Layer 13 of a small transformer language model trained on English Wikipedia (16 layers, counted from 0, width 128).
A neuron's activation on a vector x is GELU(weights . x + bias), where the dot is the dot product.

Input weights of the MLP neurons that the questions are about. A number n stands for (n - 500) times 0.001.
n76 (bias -0.035): 493,436,543,667,767,600,409,250,531,662,538,648,439,528,493,419,455,545,624,552,410,429,455,540,510,444,433,560,585,651,337,251,589,480,420,500,456,535,380,671,525,497,328,476,569,442,542,553,562,563,680,490,320,551,514,540,510,517,615,476,689,507,370,507,503,664,583,531,510,655,372,531,493,407,503,394,542,581,432,667,611,360,574,399,394,527,532,541,703,472,413,343,381,517,370,620,610,493,421,399,426,432,256,369,342,374,354,541,591,369,553,640,250,764,617,196,340,500,534,698,471,433,510,270,711,524,490,464
n79 (bias -0.062): 539,503,531,464,526,530,599,473,590,565,477,565,687,617,286,427,484,285,430,533,619,614,558,538,638,543,301,447,527,387,697,363,617,369,408,480,510,473,566,271,370,622,449,596,559,301,434,576,575,421,592,494,632,784,327,500,412,405,563,545,602,370,293,606,506,285,286,657,503,431,544,516,548,567,635,471,523,610,443,203,551,411,535,540,381,522,534,481,591,506,572,607,574,481,686,555,627,633,575,549,522,417,421,666,407,616,453,471,577,596,300,546,367,722,560,435,488,439,398,519,517,484,487,433,500,319,450,663
n80 (bias -0.035): 621,481,503,447,571,379,333,494,569,611,487,682,503,668,623,477,481,368,624,618,564,617,616,543,340,536,383,377,464,439,578,389,326,388,644,329,422,464,399,603,389,550,308,360,417,387,545,503,648,512,592,411,235,400,630,567,491,396,362,585,525,738,280,631,550,506,523,575,540,534,621,509,434,657,497,299,497,688,598,597,435,500,368,623,469,407,530,484,693,612,590,537,584,611,733,500,573,449,560,503,414,472,583,570,300,482,527,382,555,557,442,635,613,494,425,329,545,556,553,512,553,414,637,500,429,546,299,556
n137 (bias -0.009): 549,621,505,384,569,463,334,556,600,441,415,631,487,473,410,422,486,702,450,580,458,517,457,572,536,438,537,689,419,509,461,497,516,495,415,436,500,517,442,513,511,602,604,500,593,445,417,429,579,529,549,439,524,541,620,573,678,458,428,397,512,574,358,543,562,513,508,570,458,484,455,645,468,638,342,430,569,489,624,292,399,580,659,539,316,521,231,562,484,544,347,454,565,574,414,681,484,476,465,395,542,438,592,617,605,524,626,519,682,495,511,392,567,589,603,396,531,503,516,635,480,642,428,575,444,277,469,611
n173 (bias -0.056): 515,409,851,565,410,429,535,350,549,414,461,436,641,696,278,504,422,601,441,546,530,626,188,561,613,420,455,371,579,451,575,485,473,474,419,574,542,410,556,644,559,663,365,530,781,492,449,552,672,452,454,457,640,401,512,397,618,333,372,565,557,444,410,538,299,463,539,492,792,563,750,462,447,758,611,519,714,771,488,443,361,438,287,686,489,410,568,542,403,514,650,378,295,567,633,278,290,416,638,558,589,500,310,865,375,629,448,738,416,475,520,512,406,570,535,496,708,466,609,635,646,385,526,327,386,313,482,532
n186 (bias -0.050): 664,392,676,496,594,346,442,474,356,548,310,537,606,365,567,296,399,381,328,640,592,372,500,560,320,442,490,616,580,584,380,618,429,601,399,533,532,376,472,451,336,419,514,532,579,384,525,590,581,421,268,533,346,651,562,544,582,452,457,574,509,538,445,514,258,459,359,591,230,692,445,567,549,739,243,602,594,587,419,530,500,446,645,540,545,510,493,384,538,529,725,459,525,552,649,384,461,475,550,367,403,409,448,340,413,766,654,689,575,574,343,640,202,561,453,514,561,591,840,559,399,462,587,544,736,413,534,426
n224 (bias -0.008): 342,731,692,415,549,494,443,552,603,417,446,491,597,681,456,430,632,328,329,545,388,552,641,359,710,571,486,643,473,470,515,440,414,558,299,567,430,573,434,615,460,327,494,617,575,547,476,417,538,431,530,531,365,468,527,500,366,667,437,476,456,558,594,453,430,460,519,593,643,415,570,637,342,466,517,571,635,500,555,583,546,383,713,500,534,468,290,532,632,599,481,478,532,465,524,463,536,506,464,374,486,345,517,601,500,412,397,512,497,582,752,437,348,420,710,548,548,388,535,480,650,489,433,695,536,430,394,559
n233 (bias -0.050): 613,557,405,359,424,573,270,614,426,555,526,500,637,323,558,470,255,592,556,643,497,324,500,520,513,518,337,516,695,530,404,400,262,532,523,540,580,358,415,430,576,663,547,589,315,204,480,212,487,572,604,421,484,676,533,491,630,472,618,622,520,629,474,640,522,575,491,598,438,540,487,513,319,563,379,484,657,612,463,392,506,389,400,699,475,535,671,427,581,643,299,387,640,572,345,514,497,365,574,617,350,443,453,581,369,537,429,481,456,601,259,543,536,481,483,409,509,455,610,629,449,500,535,636,500,409,525,433
n246 (bias -0.025): 520,583,555,367,588,608,311,392,413,558,438,494,468,599,483,396,373,530,563,700,377,461,517,604,482,688,396,470,333,434,586,500,430,695,438,390,351,479,472,543,464,448,313,374,427,653,594,424,509,539,377,607,342,558,330,361,380,725,556,486,644,321,554,420,649,514,524,586,382,588,539,646,592,548,478,526,361,429,521,533,423,671,486,552,542,551,497,417,508,613,478,457,428,687,548,423,726,517,474,515,469,563,531,637,417,545,547,354,444,599,425,456,518,475,479,523,398,411,497,594,552,449,672,581,577,554,492,597
n424 (bias -0.021): 598,698,540,365,478,466,493,376,639,248,339,520,677,500,419,510,520,365,510,467,553,544,503,620,671,460,456,483,520,453,480,464,506,318,454,437,487,540,598,671,410,439,379,455,454,473,582,554,549,648,503,503,407,465,643,522,494,387,648,535,559,649,423,346,500,412,229,714,466,788,446,462,503,483,644,571,606,596,355,427,576,437,279,380,356,541,365,497,827,562,576,455,384,415,493,449,643,588,448,523,563,570,380,500,503,559,494,596,533,460,500,665,350,709,313,467,485,551,462,639,425,509,362,470,477,478,494,697
n425 (bias -0.036): 439,350,449,644,451,416,294,358,412,651,410,500,736,479,440,362,475,298,412,421,599,398,380,245,335,541,538,533,431,527,522,496,479,469,446,627,504,485,707,637,387,444,379,475,600,377,468,486,815,534,579,500,349,447,587,398,510,380,489,574,593,413,413,528,528,631,490,465,456,480,379,342,458,735,545,458,723,464,511,599,556,568,441,513,613,680,585,553,497,600,931,489,496,676,627,881,401,422,379,371,597,524,355,617,569,503,493,580,438,493,376,738,558,432,369,354,355,686,736,562,650,493,507,358,514,372,425,533
n503 (bias -0.067): 470,387,433,231,536,258,511,434,471,587,327,492,504,630,385,542,477,670,630,290,310,443,548,437,669,443,327,492,443,265,527,597,456,504,436,644,401,530,547,342,534,562,475,474,582,453,530,356,626,428,575,490,449,662,603,507,525,651,568,375,471,670,310,441,408,568,528,683,403,515,462,507,540,492,428,349,613,774,612,594,704,209,608,355,565,475,326,632,428,581,669,642,368,460,523,551,496,500,444,658,724,558,331,515,614,500,611,551,344,447,546,553,683,632,683,582,740,610,791,156,488,586,500,401,306,413,443,736
n521 (bias -0.033): 503,705,515,351,660,454,568,482,402,460,419,450,700,750,315,300,558,341,267,490,589,615,576,534,562,482,488,464,664,476,385,436,510,519,458,559,598,507,478,785,464,608,434,509,468,456,403,658,481,636,619,530,633,484,611,534,494,410,542,525,539,640,323,459,443,391,343,509,543,558,626,317,573,414,506,510,575,556,377,417,572,455,503,521,485,337,843,468,478,676,672,398,449,320,389,497,628,356,388,426,360,456,401,343,295,457,475,475,482,485,497,458,523,577,503,490,582,370,675,547,605,339,453,326,487,425,482,570
n535 (bias -0.053): 316,608,570,507,453,591,649,425,478,513,463,416,641,657,409,537,448,422,466,367,288,553,576,450,367,587,354,466,436,553,421,482,405,756,630,620,482,324,521,456,462,319,589,576,511,658,348,457,584,539,577,497,439,634,523,454,711,557,545,511,519,536,256,605,558,422,337,637,324,656,364,486,428,500,352,279,530,418,405,350,396,519,439,524,553,801,603,370,528,656,999,310,703,578,380,608,566,573,478,404,475,334,532,680,399,598,605,370,560,608,496,530,455,447,432,485,319,551,708,618,411,546,641,485,620,200,542,725
n542 (bias -0.031): 491,506,570,445,575,430,400,586,311,514,500,555,610,405,613,462,354,650,453,646,447,509,616,312,550,579,652,472,431,557,446,528,531,573,680,469,591,500,443,451,465,591,482,561,515,328,534,491,436,420,274,558,512,704,648,538,615,521,503,512,404,386,409,394,561,485,491,436,586,538,398,676,527,440,565,533,382,500,580,328,494,216,605,477,408,458,382,497,455,456,604,533,591,446,494,439,525,202,343,478,375,615,512,654,459,465,577,597,514,558,541,503,456,588,692,429,439,573,479,222,691,461,521,279,685,275,527,622
n563 (bias -0.037): 444,474,664,339,471,450,202,539,432,609,526,548,594,454,594,233,282,275,457,677,450,450,662,610,602,571,633,676,597,313,246,376,448,570,599,420,590,547,307,410,383,523,554,654,543,473,441,566,513,531,664,613,500,361,463,360,497,519,579,581,378,433,363,375,410,361,527,647,513,521,537,461,522,561,519,503,467,397,365,521,573,474,532,491,547,325,303,539,443,609,314,300,571,604,520,383,734,357,477,536,560,410,547,572,530,650,538,458,455,540,500,549,513,363,363,431,583,716,417,636,438,440,664,543,570,503,594,476
n568 (bias -0.052): 617,609,401,613,491,301,503,303,531,543,753,467,372,516,336,506,260,468,432,500,375,572,535,320,404,371,334,578,575,388,604,405,557,503,599,619,291,409,417,381,442,622,580,653,440,510,474,436,607,466,646,378,366,534,458,576,467,472,721,572,492,407,542,531,550,509,465,372,326,536,461,506,553,533,463,509,391,413,559,503,512,468,522,665,756,417,549,631,424,677,316,453,653,694,636,427,440,528,661,522,595,494,436,519,542,385,500,609,451,458,442,574,581,639,610,541,410,625,485,549,637,503,478,474,381,404,336,744
n581 (bias -0.068): 588,403,717,354,493,355,386,480,510,762,394,280,552,644,531,511,219,333,475,681,669,619,584,722,390,493,439,708,529,293,324,532,535,517,440,514,517,270,589,424,644,597,425,465,489,530,223,582,392,412,521,325,372,503,317,436,540,476,592,497,592,493,349,541,486,571,513,645,497,514,641,469,541,605,358,531,621,550,471,634,473,546,599,470,625,668,467,448,510,548,656,478,313,483,554,570,364,304,370,482,589,603,602,409,393,490,631,666,365,530,198,646,529,439,475,454,480,556,401,476,711,619,607,532,690,318,456,346
n588 (bias -0.040): 602,534,433,604,572,580,258,415,621,547,319,485,555,692,409,231,358,443,554,504,524,604,573,644,362,507,446,532,432,370,539,324,416,559,450,621,462,486,313,573,453,524,247,503,616,463,553,609,873,473,782,569,500,451,579,537,332,568,479,785,540,476,296,548,168,469,468,503,561,569,504,283,528,489,503,493,475,622,257,317,500,592,415,630,446,404,478,372,625,465,622,456,465,313,457,669,469,493,409,631,476,624,476,679,496,477,476,445,474,341,461,621,547,460,403,581,467,448,613,503,729,473,686,417,325,367,604,536
n592 (bias -0.073): 523,382,546,394,630,530,513,545,666,616,278,520,513,526,706,596,487,389,371,357,400,390,385,456,546,316,585,503,430,530,205,425,410,433,399,569,449,408,516,276,414,545,487,611,730,435,428,481,471,410,435,530,465,612,609,519,550,406,582,343,537,506,470,462,589,281,398,519,453,495,570,475,510,507,494,641,552,517,617,539,550,385,459,322,522,516,288,274,466,596,647,534,548,371,678,694,529,487,529,321,381,529,415,354,576,497,441,602,465,506,622,572,388,686,616,749,613,497,503,500,698,684,424,450,569,232,469,534

Each question shows a token from some text and the vector x that enters the MLP there. A number n stands for (n - 500) times 0.015.

"ax": 454,420,455,604,539,591,525,672,617,417,463,490,508,476,656,540,407,518,444,576,569,394,532,445,420,490,592,362,452,657,526,590,409,442,483,557,446,609,420,469,538,601,573,368,360,645,605,561,342,513,535,373,582,494,461,518,434,506,395,582,501,525,495,462,489,553,551,373,556,247,560,452,674,389,480,397,626,425,333,479,503,653,436,504,565,427,547,362,429,372,541,528,526,582,414,670,489,463,544,568,373,502,612,493,528,552,376,561,483,447,536,356,631,503,531,684,530,444,408,435,519,539,519,560,375,618,525,489
Which of these neurons fires most? n588

" Cup": 433,537,344,573,458,462,563,594,529,512,501,408,317,518,447,474,612,765,568,435,427,463,575,423,507,505,462,538,583,644,504,577,668,684,533,510,460,569,589,510,628,520,489,434,515,531,470,444,607,424,563,564,403,418,324,473,481,459,393,495,368,482,481,348,553,431,567,538,531,155,469,471,506,590,467,459,513,364,517,560,438,434,426,477,429,569,505,402,465,575,477,725,570,451,508,474,495,555,477,491,537,519,666,495,479,470,496,410,572,561,439,412,461,424,525,490,596,620,631,493,428,423,501,494,555,503,562,532
Which of these neurons fires most? n503

"A": 430,434,406,548,604,617,524,565,454,539,531,436,352,501,520,524,596,714,481,440,644,612,452,398,560,456,465,419,374,612,605,551,562,485,519,558,463,554,478,700,574,588,610,408,521,516,456,442,494,472,541,556,605,459,374,560,529,549,223,437,258,492,587,590,376,401,509,347,441,275,521,425,517,598,529,415,523,642,601,637,335,541,428,538,395,496,478,314,456,474,430,607,530,490,503,521,392,576,485,549,615,503,571,397,556,438,429,337,465,501,574,457,557,497,495,559,481,444,561,608,497,477,617,523,517,511,566,486
Which of these neurons fires most? n173

"en.": 543,499,474,433,521,521,621,597,622,393,499,517,351,516,391,502,485,484,525,578,549,472,476,523,452,555,630,444,490,785,567,570,442,440,381,464,493,543,584,263,546,571,466,566,536,487,375,461,427,476,471,402,549,482,544,506,428,528,521,471,416,539,504,524,474,396,481,377,520,221,569,575,401,439,560,467,542,520,504,703,507,505,508,368,444,399,495,569,518,594,424,643,586,470,535,493,408,521,532,391,518,595,617,463,548,477,368,420,758,474,447,535,588,575,490,485,531,548,497,481,555,495,462,435,428,478,492,531
The most active neuron and its activation: n592, at about 2

", ": 499,571,482,574,311,435,414,426,542,398,660,429,456,411,384,555,517,604,518,608,489,414,394,469,451,600,435,461,527,624,365,400,456,472,575,503,547,498,504,487,671,527,475,492,411,537,725,568,468,530,513,499,485,428,595,449,515,505,426,584,478,469,543,431,606,434,476,427,421,339,561,306,569,544,504,517,400,551,397,676,427,503,475,377,492,490,395,383,616,654,463,574,579,538,505,415,443,584,634,541,601,624,719,435,459,386,496,557,621,679,363,476,499,379,430,568,462,461,464,522,411,476,446,638,412,647,649,421
The most active neuron and its activation: n233, at about 0.91

"2": 435,460,378,584,517,464,517,512,487,348,496,531,387,502,311,673,490,632,522,510,577,335,370,417,566,501,538,489,571,829,541,475,384,522,403,468,606,592,516,475,640,550,518,401,541,455,703,466,481,355,540,520,425,542,423,504,542,558,524,610,565,496,531,458,602,323,506,435,478,480,439,487,509,530,448,421,377,565,600,545,482,422,462,302,417,428,342,472,589,512,473,657,526,509,543,457,489,575,526,627,420,566,573,411,480,481,532,536,374,654,342,492,532,498,522,670,448,580,533,448,443,457,470,560,505,629,525,382
Which of these neurons fires most? n503

" ob": 379,335,470,433,582,547,619,767,551,379,394,416,554,388,469,601,541,441,515,417,678,490,594,570,656,565,532,478,619,530,670,427,512,415,415,344,492,494,436,372,478,440,496,383,505,543,507,561,537,440,508,532,505,491,509,491,551,456,456,427,621,590,529,689,547,418,462,543,428,378,649,532,746,515,495,544,561,410,447,616,429,527,393,260,518,452,417,588,422,345,406,547,613,549,471,471,408,460,560,496,505,563,456,609,463,414,492,598,465,515,514,451,284,536,508,455,504,574,452,502,530,481,415,403,631,500,666,469
Which of these neurons fires most? n79

"): ": 436,584,400,634,452,483,518,508,431,487,535,400,458,444,510,528,455,529,422,472,545,566,509,411,535,439,470,494,590,703,484,463,591,369,481,434,342,497,488,468,517,597,501,434,538,342,588,492,558,540,608,387,497,476,414,503,475,616,502,475,429,525,487,535,546,501,567,447,457,167,524,496,498,496,493,596,470,578,490,670,575,491,332,557,486,356,549,440,482,744,372,569,526,474,579,406,417,577,540,515,509,589,583,478,459,329,494,472,704,635,546,461,501,443,428,529,485,570,449,500,574,456,606,555,466,504,467,493
Which of these neurons fires most? n568

"est": 481,501,529,541,599,482,566,861,463,355,533,426,451,490,517,462,681,439,468,469,686,363,428,453,492,613,592,444,536,490,432,569,580,443,693,492,591,587,533,536,461,444,595,415,445,534,452,532,487,457,486,419,379,465,484,566,405,528,557,451,385,581,500,390,473,551,522,477,636,334,490,573,498,386,327,536,525,403,549,462,505,591,404,533,466,514,444,380,531,478,548,658,592,446,478,319,596,487,502,450,446,498,531,412,483,411,517,414,550,725,593,539,664,377,329,591,497,434,552,467,415,634,498,503,403,474,550,479
Which of these neurons fires most? n224

"s": 334,495,459,582,476,562,398,811,531,371,466,428,554,504,455,508,481,527,565,568,646,586,512,509,524,511,512,533,607,678,567,475,614,517,356,440,514,470,533,498,522,496,386,341,513,450,619,444,607,440,569,493,580,395,510,516,492,459,489,538,343,406,395,434,514,430,562,530,484,282,383,378,481,519,478,561,441,477,611,500,607,533,418,475,456,468,501,404,497,504,417,370,662,519,461,490,467,573,555,625,621,506,615,508,394,491,334,464,719,612,494,493,479,494,341,517,491,549,558,503,376,512,525,552,425,442,604,513
The most active neuron and its activation: n588, at about 1.5

" | MF": 499,471,396,620,546,565,431,498,500,578,417,418,570,516,556,549,423,517,413,379,634,402,647,624,379,613,548,467,434,735,604,517,556,504,442,447,504,515,443,498,431,566,480,515,477,373,626,577,559,651,538,497,459,453,429,462,455,554,315,494,565,444,427,455,523,481,612,408,456,95,524,498,461,536,485,492,618,525,549,524,429,586,418,364,461,507,528,493,517,509,482,525,505,511,578,448,448,497,467,527,496,413,579,422,567,533,374,483,539,491,595,532,607,508,465,489,568,613,517,416,445,486,600,511,431,503,487,547
The most active neuron and its activation: n425, at about 2.3

"ected": 478,474,397,386,535,550,450,869,510,345,504,342,473,476,466,585,536,415,495,563,612,412,542,583,571,587,582,420,499,678,606,374,486,503,524,398,627,493,554,514,520,485,516,408,610,471,394,531,497,541,468,655,498,491,456,567,366,605,427,399,411,490,452,501,581,554,392,492,593,341,463,471,500,465,423,583,426,434,529,462,520,492,403,312,528,497,393,447,501,511,542,445,415,540,625,569,510,503,478,479,399,500,434,411,596,412,395,466,742,540,563,574,445,589,382,586,434,561,527,586,480,589,537,415,442,446,566,555
The most active neuron and its activation: n592, at about 2.7

"urr": 418,374,480,405,536,620,350,655,572,395,396,372,398,448,542,459,430,489,536,509,584,586,363,577,542,528,551,433,479,503,583,542,508,543,534,475,410,598,518,416,449,584,429,415,525,496,539,464,576,652,621,572,565,430,590,486,470,640,402,571,389,494,493,512,503,437,583,404,582,226,551,387,564,386,494,377,536,335,365,461,519,533,399,391,419,434,548,673,478,583,249,642,442,580,640,374,477,601,451,655,490,532,509,481,607,564,403,560,458,520,530,560,551,537,518,687,437,524,448,404,670,460,562,563,572,520,554,494
Which of these neurons fires most? n588

"ived": 522,553,390,679,543,538,410,884,649,435,510,508,437,499,381,485,576,503,411,443,579,420,521,706,501,567,578,403,506,742,494,364,564,493,558,465,550,603,474,507,428,490,472,485,507,501,598,501,432,564,555,560,527,504,551,527,440,568,461,493,293,461,543,454,519,480,389,471,579,333,282,440,457,450,509,586,499,461,500,472,498,580,468,336,398,477,431,441,471,531,435,531,492,441,545,551,537,522,509,491,463,506,448,499,440,427,490,453,707,484,491,561,384,549,394,484,605,554,620,526,499,505,435,407,418,474,506,529
The most active neuron and its activation: n424, at about 1.5

"|": 516,430,486,505,561,526,368,478,417,462,492,413,451,474,474,513,540,547,469,488,544,385,571,584,515,527,442,508,399,880,527,448,550,472,501,405,494,573,565,526,514,551,493,557,495,566,453,516,504,534,586,548,533,516,459,498,438,459,390,507,515,455,386,599,524,530,550,408,417,178,435,531,524,472,493,478,529,356,458,574,490,526,458,448,563,537,457,517,505,551,511,541,568,584,540,537,438,511,452,463,449,490,554,549,429,475,500,504,822,520,453,448,557,526,353,463,524,482,522,442,453,467,526,604,425,616,440,469
The most active neuron and its activation: n425, at about 1.2

" the": 553,401,477,496,503,474,411,841,461,465,435,452,484,506,429,497,484,472,483,512,521,443,522,422,509,464,552,402,479,871,480,526,494,529,441,587,492,418,506,513,535,428,570,440,538,540,506,483,520,524,523,526,587,538,460,518,420,539,402,485,407,429,482,436,464,484,397,457,458,308,500,479,578,458,354,525,544,505,504,507,425,476,405,447,582,523,479,544,496,591,556,554,386,486,566,496,366,514,524,548,507,533,540,433,407,485,463,557,849,515,478,533,533,527,502,509,540,529,490,535,447,518,448,542,465,519,501,566
The most active neuron and its activation: n186, at about 1.7

" and the": 498,545,339,589,472,502,428,715,501,419,435,434,489,335,430,612,381,434,549,454,493,500,523,415,474,468,565,503,508,844,397,549,445,505,518,548,432,527,550,575,618,463,550,461,553,554,501,600,497,449,535,548,628,583,485,463,516,519,287,527,445,444,479,390,492,520,441,365,463,355,549,449,581,469,435,437,479,412,591,543,352,415,452,398,694,424,557,513,520,534,532,582,479,513,556,490,406,436,577,537,558,537,488,439,572,454,456,547,824,443,455,550,509,515,401,502,513,537,450,519,555,535,499,461,465,499,479,481
Which three neurons fire most, strongest first? n425, n592, n542

" at the ": 508,555,454,731,529,469,402,618,535,415,579,518,497,379,385,505,557,520,496,524,500,479,506,462,544,693,469,542,449,691,409,523,522,559,420,423,480,549,595,561,556,526,501,402,506,536,603,521,611,516,571,427,449,406,448,477,432,496,338,520,331,460,422,374,571,515,524,517,484,214,372,418,587,455,525,560,581,475,593,622,436,429,318,382,577,446,546,527,600,661,476,620,490,445,568,514,400,450,684,529,439,520,610,376,423,492,511,501,534,505,342,579,503,396,386,514,544,626,434,519,523,449,599,558,446,504,473,542
The most active neuron and its activation: n425, at about 2.2

"\n": 491,460,496,591,470,557,499,446,494,461,514,530,528,389,498,478,488,564,580,501,535,535,574,343,476,476,439,540,541,803,619,475,526,390,509,512,437,483,342,469,545,559,500,525,359,506,673,473,410,534,476,567,553,455,460,615,402,646,268,469,582,528,387,546,495,481,452,291,535,308,488,481,643,454,568,549,556,530,387,487,327,462,492,376,543,557,494,582,511,736,506,573,662,501,393,585,480,514,453,576,394,480,614,470,391,479,348,477,599,459,404,521,590,514,526,493,548,434,405,531,531,479,423,601,488,566,494,476
Which two neurons fire most, strongest first? n233, n80

" f": 540,534,439,345,509,535,603,649,516,409,494,411,546,382,441,531,572,590,517,441,518,610,511,668,515,518,542,528,392,599,535,630,515,347,508,411,521,401,572,583,527,578,518,494,428,467,451,576,532,569,484,512,492,588,496,589,486,556,463,488,379,504,489,627,472,484,391,520,373,230,514,619,561,700,517,389,510,280,354,447,513,473,534,318,521,385,433,476,566,529,403,543,562,544,629,201,462,469,577,533,515,465,437,463,469,514,633,549,389,509,642,454,487,592,294,486,479,567,535,451,458,476,589,656,548,522,576,459
The most active neuron and its activation: n186, at about 1.6

" known as": 542,590,372,570,464,563,458,703,484,468,611,438,440,546,502,646,504,521,403,524,478,524,555,527,546,498,403,480,523,856,562,475,437,374,480,418,399,435,528,518,493,496,607,389,515,493,531,543,457,619,550,411,464,487,380,507,466,443,376,452,424,416,513,462,538,500,472,485,534,347,546,476,552,474,378,605,506,422,542,550,469,544,456,479,627,461,525,488,479,510,301,578,641,441,530,590,462,447,534,432,465,423,515,507,417,525,381,621,835,485,514,525,460,527,456,532,513,533,536,473,502,603,418,359,481,490,473,457
Which three neurons fire most, strongest first? n568, n137, n592

"ers (": 498,594,475,598,501,537,548,467,532,392,580,410,439,431,422,453,481,539,510,557,550,516,527,363,439,575,500,446,572,566,452,550,531,453,531,565,490,465,436,400,495,649,552,468,402,508,605,463,567,450,561,490,541,374,421,536,454,630,541,483,382,465,535,596,539,452,604,486,431,126,399,489,526,485,442,478,509,477,344,657,417,410,398,591,536,482,478,511,427,649,450,724,639,546,554,462,429,471,544,526,611,545,526,531,470,436,418,404,724,549,487,460,462,489,461,513,453,717,462,535,472,417,625,505,458,500,482,567
Which of these neurons fires most? n568

"30": 342,424,420,542,528,567,556,604,505,433,532,419,431,284,499,509,586,513,598,420,649,457,451,511,528,474,580,359,456,866,542,518,595,551,494,419,553,474,391,546,638,472,505,447,478,623,422,530,539,534,530,557,410,437,533,498,472,555,429,490,437,439,551,587,590,600,476,509,542,344,424,514,581,442,528,381,554,374,757,632,468,356,510,545,329,412,493,465,562,493,488,535,504,504,385,516,386,604,464,437,582,610,533,450,525,392,416,532,462,509,628,480,325,524,572,467,465,482,419,575,550,445,529,416,521,500,541,446
The most active neuron and its activation: n76, at about 2.9

"so": 494,585,326,563,501,443,492,805,549,502,709,497,409,411,495,626,544,469,535,523,629,524,484,410,613,456,405,440,505,657,465,517,506,336,448,425,655,541,518,502,421,521,533,479,394,437,711,530,351,590,596,519,485,589,416,515,395,409,535,420,325,519,479,285,532,433,430,359,470,370,551,528,581,497,495,440,474,488,478,474,600,420,436,450,508,392,641,440,476,499,369,494,467,480,516,552,620,435,475,458,619,457,443,552,598,510,535,642,575,608,610,534,405,630,362,518,543,620,552,468,556,546,362,449,506,577,484,419
Which of these neurons fires most? n424

"oint": 460,336,475,450,420,443,478,770,606,394,454,440,490,532,477,454,556,617,610,477,501,486,511,457,408,687,559,443,479,616,475,458,546,520,470,369,515,582,587,506,638,520,416,460,465,439,487,534,631,567,652,572,540,431,609,580,452,520,679,471,398,371,513,513,542,490,470,508,528,355,582,383,509,453,566,428,471,402,501,380,535,521,454,509,386,584,396,347,609,379,476,675,448,529,533,483,616,550,437,578,357,516,566,352,522,431,284,368,529,543,495,488,446,460,478,481,600,501,442,388,538,746,485,582,435,517,670,532
The most active neuron and its activation: n588, at about 1.6

"i": 402,484,334,454,352,534,599,679,545,480,431,592,543,590,575,731,529,665,531,388,589,509,458,451,559,606,532,527,483,456,447,440,456,559,451,580,496,599,593,525,405,418,457,541,491,482,481,556,479,455,443,481,532,418,336,515,583,578,425,384,485,431,552,480,515,459,505,497,553,210,455,420,572,573,499,546,427,523,574,522,466,570,539,581,508,627,397,480,400,413,401,581,509,510,463,308,393,515,458,426,532,431,532,556,535,393,436,469,739,701,452,435,667,498,365,504,439,449,431,575,434,573,540,526,487,673,605,509
Which of these neurons fires most? n137

" C": 628,491,444,586,520,474,648,767,490,493,577,382,411,516,574,525,520,661,495,466,611,435,499,836,538,533,543,402,425,582,509,471,539,431,548,489,399,451,555,542,607,473,498,554,515,527,507,439,554,593,421,503,541,489,368,471,505,610,348,511,381,464,451,541,543,541,442,461,399,136,506,607,496,485,463,458,396,391,488,633,585,575,488,488,571,617,542,520,548,428,565,541,569,506,603,384,461,511,381,436,410,489,472,511,493,476,462,531,465,510,447,460,425,500,358,539,462,424,480,451,492,499,527,556,500,500,535,410
Which two neurons fire most, strongest first? n246, n581

"o": 402,599,344,428,284,433,414,642,638,604,522,499,487,403,510,617,517,600,590,435,558,562,436,338,509,560,524,530,582,625,345,457,475,445,574,442,549,538,517,484,502,423,465,553,417,561,508,510,542,502,538,538,568,445,392,559,508,555,454,485,631,503,590,475,448,520,636,459,554,178,475,482,529,686,513,544,459,350,578,503,403,591,624,530,560,615,397,438,466,531,325,538,609,507,377,387,406,507,497,526,522,469,611,536,518,448,395,391,647,598,469,496,593,494,505,461,538,567,377,446,424,515,480,548,467,528,473,344
Which of these neurons fires most? n137

")": 424,544,403,482,449,494,602,641,443,508,566,581,521,367,428,542,545,546,516,551,607,575,473,341,461,414,553,559,552,601,485,404,637,537,442,612,424,448,481,557,613,477,599,600,456,522,532,490,470,571,517,427,483,512,385,492,425,512,475,389,447,558,578,443,595,431,442,458,572,200,534,448,508,451,488,548,445,423,640,520,521,499,504,567,543,462,575,474,508,475,378,530,563,461,475,353,447,546,544,494,565,521,599,485,544,407,383,523,916,611,473,351,461,482,445,550,418,402,562,451,445,480,562,400,507,491,468,542
Which two neurons fire most, strongest first? n568, n224

" a": 512,351,504,436,496,411,355,895,534,465,509,505,443,551,380,438,510,598,521,495,589,454,406,541,480,473,593,436,527,799,577,499,508,515,450,507,535,359,515,507,563,419,501,346,510,616,403,549,564,593,442,527,575,455,511,500,454,502,321,476,396,439,466,518,489,539,402,527,528,432,586,496,558,593,366,528,524,442,391,488,364,473,435,461,523,425,652,547,417,546,493,502,452,574,592,336,409,456,425,506,548,498,563,407,445,557,433,514,721,521,591,545,474,509,440,519,570,585,524,491,442,542,515,426,516,455,559,531
Which of these neurons fires most? n173

"ag": 451,260,305,472,465,691,456,717,524,506,434,376,441,448,549,554,510,782,478,437,518,370,446,602,492,468,624,538,395,508,519,654,524,541,434,514,468,488,566,498,515,668,500,206,495,552,441,439,431,553,577,594,561,436,480,416,414,469,412,454,410,625,445,513,579,517,528,407,450,373,546,486,665,514,562,430,612,492,513,427,355,445,457,497,450,415,525,484,327,404,478,597,588,543,401,513,421,557,578,492,498,560,457,522,510,616,486,542,491,509,583,401,540,428,565,503,596,340,514,542,478,595,609,535,674,566,676,393
Which of these neurons fires most? n137

" –": 500,438,435,478,565,556,549,475,465,511,417,472,389,426,404,611,460,522,457,531,582,494,605,524,493,599,606,489,597,767,602,506,383,358,427,392,502,484,443,408,504,551,565,570,461,407,517,518,608,554,578,480,454,502,510,464,481,421,336,484,482,488,518,501,488,580,584,530,349,207,504,507,572,483,467,493,738,487,374,559,473,606,392,538,519,511,466,493,511,516,474,511,608,461,476,627,339,542,492,570,515,464,506,393,623,440,342,465,760,563,575,593,561,458,409,461,409,482,508,487,444,465,543,575,417,443,537,563
Which of these neurons fires most? n425

"aw": 641,554,404,379,514,445,504,766,460,475,542,535,245,402,556,605,423,524,643,516,612,450,582,460,441,526,618,668,408,559,444,494,464,541,643,415,556,650,564,449,486,483,487,518,414,522,510,443,524,537,542,505,652,591,623,448,419,493,344,467,513,570,562,485,531,542,495,512,473,281,406,544,549,363,485,467,342,380,428,468,424,342,406,593,456,552,402,517,491,474,365,649,329,538,340,423,502,392,543,539,474,514,422,593,563,498,500,584,617,669,437,532,532,422,533,662,463,429,466,539,465,542,481,526,522,671,445,489
The most active neuron and its activation: n542, at about 1.9